Layer 11 of a small transformer language model trained on English Wikipedia (16 layers, counted from 0, width 128).
A neuron adds its activation times its output weights to the MLP's output. To switch it off is to set its activation to zero at one token and run the rest of the model.

Output weights of the MLP neurons that the questions are about. A number n stands for n times 0.0008.
n9: -35 -101 202 140 -19 73 -109 136 -11 -18 110 30 -115 100 52 -349 76 131 -42 -89 -106 -85 130 -89 138 -24 -152 -4 -132 -52 -143 98 -178 126 4 124 -124 -42 -53 118 106 -71 -99 140 -65 -224 95 -58 105 -94 -187 -42 91 120 70 -108 178 4 44 -77 227 -26 134 38 -115 85 -130 138 53 -269 -87 -52 85 33 127 343 -205 -23 47 -33 100 154 -44 -42 -96 197 -97 102 -223 -248 121 -107 27 161 130 -268 -42 262 143 -98 134 -156 21 260 -4 92 108 -53 -40 29 -119 100 47 147 -173 -66 -192 57 -97 153 26 -34 29 -72 -29 169 -73 -85
n11: 161 17 108 -120 -42 -37 200 25 -13 -86 -103 -92 -74 121 -49 -55 76 -476 -119 146 -87 -58 -51 205 54 29 -18 70 -110 41 54 -32 -29 -60 -3 -9 -82 15 75 91 160 -148 -106 -73 54 62 -45 60 168 49 -37 126 5 -10 41 52 57 46 -86 -91 -45 -75 -60 141 113 3 -52 -37 55 93 -199 56 283 -85 -157 -36 75 -64 -32 -48 154 153 -94 13 37 10 0 47 83 60 -117 74 -26 -8 21 -101 -110 -37 207 -17 -26 86 -43 148 -45 -57 0 -132 89 -106 28 80 169 56 3 -38 11 55 -123 103 -90 91 -123 53 -38 -165 -52 -38
n48: -43 -130 -128 -65 -17 14 -24 -129 -324 -89 16 -14 -211 -50 -3 53 38 -35 -59 -129 -165 -32 -183 77 140 -114 -66 -45 48 -94 -103 131 55 37 7 -21 103 154 184 142 12 -24 30 10 115 -141 -74 4 -81 247 52 -89 -217 0 -77 27 203 106 -72 -16 -121 -71 -69 182 3 -6 92 -167 -74 216 0 -34 205 80 38 95 38 -95 343 -49 -17 -34 -85 13 3 -19 -97 -124 68 -118 165 145 136 42 92 49 45 -196 56 155 -83 131 -93 170 -68 -40 -47 140 43 -17 -159 -155 39 113 60 -36 -87 119 29 147 60 -86 59 8 344 -65 -146 -77
n99: -78 -33 222 -29 -67 -73 -150 39 -7 101 -144 74 -88 -77 -216 273 180 -283 87 -50 130 -129 -128 -104 126 -184 127 80 -71 -129 58 229 -223 139 215 -134 -31 55 123 49 45 -19 65 0 167 -12 -77 50 -52 -116 -100 -7 69 19 40 18 45 58 -180 -7 121 -33 -186 34 92 45 0 0 -119 -165 -187 -85 -52 -22 103 19 -342 -23 166 126 103 30 155 -98 176 -73 -7 -178 128 -181 -163 -11 -79 177 108 -220 8 225 15 135 -53 203 12 -52 25 -163 -15 -26 33 83 179 115 -232 92 -172 127 91 -74 -144 -124 29 125 -214 146 219 153 -146 37
n229: 176 -10 -111 -193 56 88 -42 -177 -179 90 -32 -160 85 -110 -143 -99 -30 223 -193 50 185 -39 19 36 157 -86 3 -178 -162 -166 -80 0 25 -125 56 -73 113 69 15 193 -86 41 51 219 61 238 123 -46 -42 -16 36 -71 235 -58 -158 66 -122 -141 -137 28 89 96 -46 -138 -165 28 -299 -7 32 15 109 52 -205 -77 -210 34 173 62 36 -191 117 82 -22 21 -7 35 125 -56 279 -145 -109 -95 -153 -181 150 35 229 0 252 -23 38 -244 123 -97 191 -68 -11 -108 -156 -47 -188 -301 107 224 -82 87 -61 134 0 -52 33 -8 61 46 -26 175 170 -59
n252: 141 155 -25 -24 83 -168 -6 144 216 77 -151 -155 32 -75 -46 -124 -29 -82 -33 22 -28 -160 155 227 -13 122 13 -117 0 -254 0 -72 93 -368 -233 -176 -17 -74 36 -18 28 -94 -198 -10 56 -147 14 -112 -66 166 10 -161 -111 66 25 -179 -169 28 21 163 0 32 -30 33 104 -102 -170 0 -147 139 -144 -18 149 107 100 91 101 -64 190 -175 -82 54 123 17 7 31 159 -126 -45 27 0 44 183 -93 146 128 197 40 195 -64 -107 -36 -60 -7 234 -27 -126 -25 -42 149 192 -274 80 -38 96 81 -266 245 -16 33 167 63 -7 285 46 -97 88 -64
n298: 36 48 -65 -132 -65 -28 127 -44 -74 -137 62 122 -76 91 -106 75 139 165 -97 -114 0 -50 229 -50 105 -213 172 82 212 265 15 211 62 26 209 55 70 -89 -46 -19 -89 88 4 21 172 -57 130 -95 -27 107 44 19 25 50 19 -8 7 -22 292 -315 132 -84 136 -74 -49 -122 76 -206 -87 -8 -108 -160 45 -94 -35 -12 96 155 -52 -159 200 -61 -4 -123 29 201 164 29 -15 -298 22 194 -149 157 7 -178 -347 -382 -71 143 31 -163 55 50 102 102 -11 -42 -197 67 -188 240 129 -4 -84 -119 -82 -53 -136 -14 -252 -109 -143 47 150 -99 78 68
n367: -46 -240 -38 36 -119 55 28 -33 85 73 -164 176 28 12 59 -130 -172 45 109 -68 -67 62 125 17 -29 -40 -64 -128 108 -159 -126 -72 114 -121 -74 62 -61 -123 -19 51 -49 -41 80 68 87 141 169 -10 239 -144 66 54 64 79 124 119 -56 18 55 -38 372 -160 -42 137 56 -77 -152 12 98 -249 165 -35 -174 28 81 -28 -205 0 119 180 127 -98 -55 149 -21 -50 -139 -12 15 20 -65 134 22 24 -21 -95 16 -67 -49 -29 -135 -13 -7 -92 -93 71 28 171 -98 -28 32 -84 197 15 38 9 42 73 204 -122 -19 58 112 -32 -217 81 -126 -3
n459: -69 -59 -116 -108 96 -24 136 79 127 109 -158 -135 61 241 -4 -61 8 287 173 -187 -30 -113 303 176 28 -135 100 -42 86 54 8 -226 -99 -214 25 -156 156 -136 163 79 -27 -260 162 -145 111 214 -117 -64 5 133 82 66 11 17 57 -142 116 41 0 286 -92 -119 4 143 -53 -259 72 -256 -88 153 -69 -4 159 -11 -246 -385 58 -56 120 52 -42 12 34 135 147 -7 107 102 -41 210 -162 79 228 -133 -33 -20 94 -141 -148 145 -197 15 -77 4 -206 -95 -42 -124 -45 87 -49 -91 -15 4 -13 49 277 135 88 -143 -99 -8 -37 78 -240 56 -43 19

Each question names a token from some text and the token that comes next. It shows the activations a of the neurons there, in the order above. A number n stands for n times 0.0073.

Then comes g, the gradient of the next token's log-probability with respect to the MLP's output, scaled to length 1. A neuron's effect is roughly proportional to its activation times (output weights . g). A number n stands for n times 0.0008.

" to", then " play"
a: 317 -23 0 -16 -7 -6 -23 -7 -23
g: 72 113 87 -106 -117 158 44 -8 -26 -195 -79 -63 188 0 -24 -24 -13 119 216 -60 99 81 -55 -22 35 16 -66 48 -12 -12 127 192 44 315 167 -91 108 -46 149 -14 -59 7 -61 22 176 92 76 149 93 86 -340 27 124 36 -20 -2 -207 162 15 30 86 -90 -139 -31 109 9 -61 40 135 15 102 -75 0 127 -84 98 -48 -38 20 58 -80 -35 -194 -178 9 -146 78 -26 5 -82 60 -22 -111 -71 111 352 -95 -116 -31 -34 -27 73 -122 -347 -54 -171 63 -112 -223 -71 -52 15 -122 123 -104 26 -31 -20 104 22 -129 -29 -37 93 -127 -96 -76 53
Which neuron, switched off, raises the next token's probability most? n9

" |", then "\n"
a: -16 185 0 -7 -17 -3 0 -22 -18
g: 13 -41 145 39 -107 201 -41 33 -198 140 -169 28 110 82 -169 -116 -137 30 -198 -33 11 152 9 87 157 11 83 65 -77 -59 179 -55 -20 47 -124 -91 -7 -163 72 -53 -162 -98 241 97 93 350 -29 129 115 149 -250 -173 -130 47 -16 96 -72 -67 -26 -196 85 -4 -215 22 -45 64 -40 52 70 -57 -214 -24 -7 11 -101 -104 -66 -61 31 35 1 182 62 -120 128 90 214 -130 -243 -103 -28 -12 8 11 -5 8 -69 4 -39 -61 172 19 -61 -37 -74 -50 -50 59 -16 62 156 50 11 -9 -98 -82 147 29 104 -1 87 148 -146 232 -17 -31 -64 192
Which neuron, switched off, lowers the next token's probability most? n11

" playing", then " World"
a: -3 -22 313 269 -5 -23 60 -1 21
g: -12 60 20 59 67 -214 -213 -22 160 44 70 -29 -299 17 101 -27 114 -255 13 -12 -185 33 11 -137 -3 122 -123 -60 51 -33 -142 -156 -1 206 128 77 -115 -7 -76 -184 184 -87 -111 92 -39 0 -46 -55 -55 -68 -44 60 -152 -59 -95 4 106 -145 -110 82 21 79 16 65 220 7 153 -151 -19 -222 1 161 58 -25 207 124 -182 -71 -16 -22 3 37 130 67 -59 -7 88 284 -48 -33 22 0 24 158 -42 -97 -119 43 -277 98 -161 -22 59 144 -51 -13 87 -18 151 60 1 13 114 96 -39 -121 67 -104 -109 151 -64 77 66 67 -60 134 261 26
Which neuron, switched off, raises the next token's probability most? n48

"to", then "ine"
a: -14 -1 -18 0 -5 92 0 -2 0
g: -128 166 -19 -87 -62 58 -123 98 26 -6 45 -7 201 71 -75 -207 -171 126 -54 39 -169 156 -42 128 -59 24 55 -17 -14 7 49 -31 -14 -13 67 9 93 -55 203 -219 42 44 -43 -66 3 -151 -32 -220 1 11 -3 129 -85 -3 85 -150 -102 64 186 -69 86 -136 98 -53 -8 -123 -70 55 -6 78 161 -73 -26 104 -63 181 76 -147 -11 158 -71 -104 147 -119 -69 95 146 46 15 68 -257 -15 249 -64 181 234 88 -76 -20 -264 -1 -22 -32 113 -112 -5 196 -17 248 158 -120 -56 -102 -23 53 -29 -48 102 -65 -160 -26 -58 253 -81 28 -48 -139 -184
Which neuron, switched off, lowers the next token's probability most? n252

"ased", then ","
a: -10 84 -1 72 -5 -1 -10 -19 -4
g: 18 25 124 25 -77 3 89 5 147 -192 -101 -42 -87 32 -54 130 28 -10 81 43 13 -84 5 -18 -25 -52 4 353 -127 -80 58 137 -115 45 111 -115 -82 56 14 -58 -70 -171 44 131 121 279 -154 40 24 13 124 -54 -115 16 89 5 -269 -93 -98 21 -53 164 -39 18 165 182 -25 -27 26 68 -19 -72 -119 69 -43 -178 -98 -43 -178 -15 -144 107 100 89 87 237 243 -114 -7 -51 -178 9 -134 17 125 21 -28 -61 -261 -13 49 -17 32 -76 -2 -111 -44 15 -108 -283 56 -208 6 81 146 -106 165 3 -11 181 -7 226 42 -139 -40 27 49 143
Which neuron, switched off, lowers the next token's probability most? n99

" Marc", then "ot"
a: -17 189 -1 -4 0 -23 0 30 -13
g: -71 44 -160 16 2 -46 33 -47 2 46 -133 -227 -121 6 -214 107 155 -1 15 55 -72 -206 53 68 187 75 203 -112 -134 -20 -247 -51 177 -83 16 3 39 103 91 -42 45 -40 106 -7 -77 -251 57 105 68 191 179 -44 295 83 33 -50 -33 -7 -208 -137 27 -66 -23 -1 61 76 69 75 104 -110 31 29 81 -64 -37 -153 45 4 39 -123 80 -5 -138 21 -93 -75 75 -57 -141 39 -222 243 291 33 -120 98 -74 80 -43 101 97 -134 -237 28 56 28 -94 20 -91 15 73 -45 141 -121 134 -181 -104 59 85 -60 35 146 165 -31 174 -63 -57 -8
Which neuron, switched off, lowers the next token's probability most? n11

"c", then "ise"
a: -19 -4 -19 -7 96 299 0 0 -4
g: 191 36 96 213 91 -227 -38 30 25 2 44 242 -65 -27 -43 -183 -88 -43 -55 -222 -231 73 1 -39 -192 -92 -78 48 23 -51 -20 -78 -146 -14 -140 -77 1 -127 -72 153 -22 42 76 25 93 43 172 -125 -2 -78 77 -47 -4 143 -22 -80 40 -246 -133 52 -24 59 27 12 117 54 -92 -101 28 -92 74 36 -5 52 -98 -5 338 62 153 195 94 -19 -137 -100 -186 114 -38 -93 208 -82 -50 44 -38 59 236 -109 -74 -63 -252 52 -33 73 23 -161 -147 204 252 -85 -2 44 5 -7 -100 -13 -12 57 58 49 104 225 82 129 -42 37 -64 109 -34 -34
Which neuron, switched off, lowers the next token's probability most? n229

"–", then "19"
a: 10 -3 67 -23 -15 -15 82 -3 -1
g: 96 -128 -58 133 -88 -42 31 -9 -52 38 19 -12 -180 -31 132 171 124 8 73 80 -96 -52 8 14 -44 -2 -83 -24 8 -43 53 -71 -83 -50 308 -5 153 152 -27 35 104 159 4 -10 104 4 -164 113 35 0 -59 6 9 -31 -4 47 21 -101 166 -29 -88 -16 -33 93 -207 -16 -14 -40 78 76 -57 -123 25 43 53 176 -244 69 138 -203 -198 120 -154 -53 -54 -146 183 36 0 11 163 -284 16 304 43 -60 -116 -165 -149 6 134 -131 49 -16 98 109 107 -290 -170 -141 -37 -44 13 -111 -138 57 31 -96 59 -24 162 -15 30 143 -49 -136 291 68
Which neuron, switched off, lowers the next token's probability most? n298

" gen", then "er"
a: 0 -22 -21 349 -13 17 -23 23 296
g: -29 10 -229 -182 135 -44 74 -104 306 -76 -32 121 61 -16 165 -145 41 41 79 -28 -62 -22 39 13 -101 91 163 220 29 -77 41 -235 -198 23 144 9 -175 -36 58 -203 110 53 -80 -18 81 126 68 -12 -110 -65 110 -173 51 -124 112 44 241 -61 16 9 -2 -111 -15 247 111 -11 132 12 24 -112 46 -64 99 82 -43 76 59 -69 -196 11 103 -54 -36 131 -67 85 157 27 37 -60 -196 14 15 52 -179 219 74 93 130 6 16 -15 -52 -68 -93 -60 -123 50 -35 45 -63 -157 -100 -49 -123 5 123 96 -196 -234 138 -178 -129 150 62 18 -162 60
Which neuron, switched off, lowers the next token's probability most? n459

"-", then " The"
a: -23 -10 134 9 260 -15 -23 -16 -23
g: 69 117 74 316 -119 71 -160 -78 -71 217 15 -116 16 -124 -31 -5 53 24 -86 -255 -101 158 11 -3 -19 -47 31 -83 -75 -141 20 -65 -74 -188 85 195 -23 13 -64 20 25 -153 139 128 94 262 -57 -92 -8 -122 25 -94 257 -76 -256 -14 -30 145 167 -42 52 -160 -6 -29 14 -161 -161 121 -25 94 -14 33 6 -190 39 149 44 -18 151 -157 -107 33 -156 -22 111 129 44 137 218 -90 26 -133 -1 -3 77 -94 -74 -122 55 -99 127 14 -43 21 -194 171 36 -46 184 -51 117 -14 6 5 94 -240 -142 1 7 -46 8 23 -25 96 18 157 34 93
Which neuron, switched off, lowers the next token's probability most? n229

"own", then " bel"
a: 0 -22 -11 473 -2 -2 -20 -1 0
g: -115 101 -247 -132 -2 -31 36 129 83 -104 30 -140 5 146 -97 181 8 0 170 104 186 -8 87 -179 107 56 -63 10 30 29 10 53 62 57 76 -40 -10 -19 -128 -40 -37 -68 -54 48 -26 100 85 30 -57 -8 -209 294 -13 -59 111 118 -111 -102 -71 32 -231 92 25 -48 321 -2 52 -188 76 -40 -79 10 -26 -60 -71 22 -184 -90 -47 -12 -203 -27 83 72 -123 -97 88 52 -163 94 -283 -89 120 -66 16 68 90 187 -70 -79 33 185 -27 96 167 -101 -15 -30 30 -275 -108 205 -79 -20 14 57 -174 -18 -9 -22 -55 290 78 65 46 126 48 -100
Which neuron, switched off, lowers the next token's probability most? n99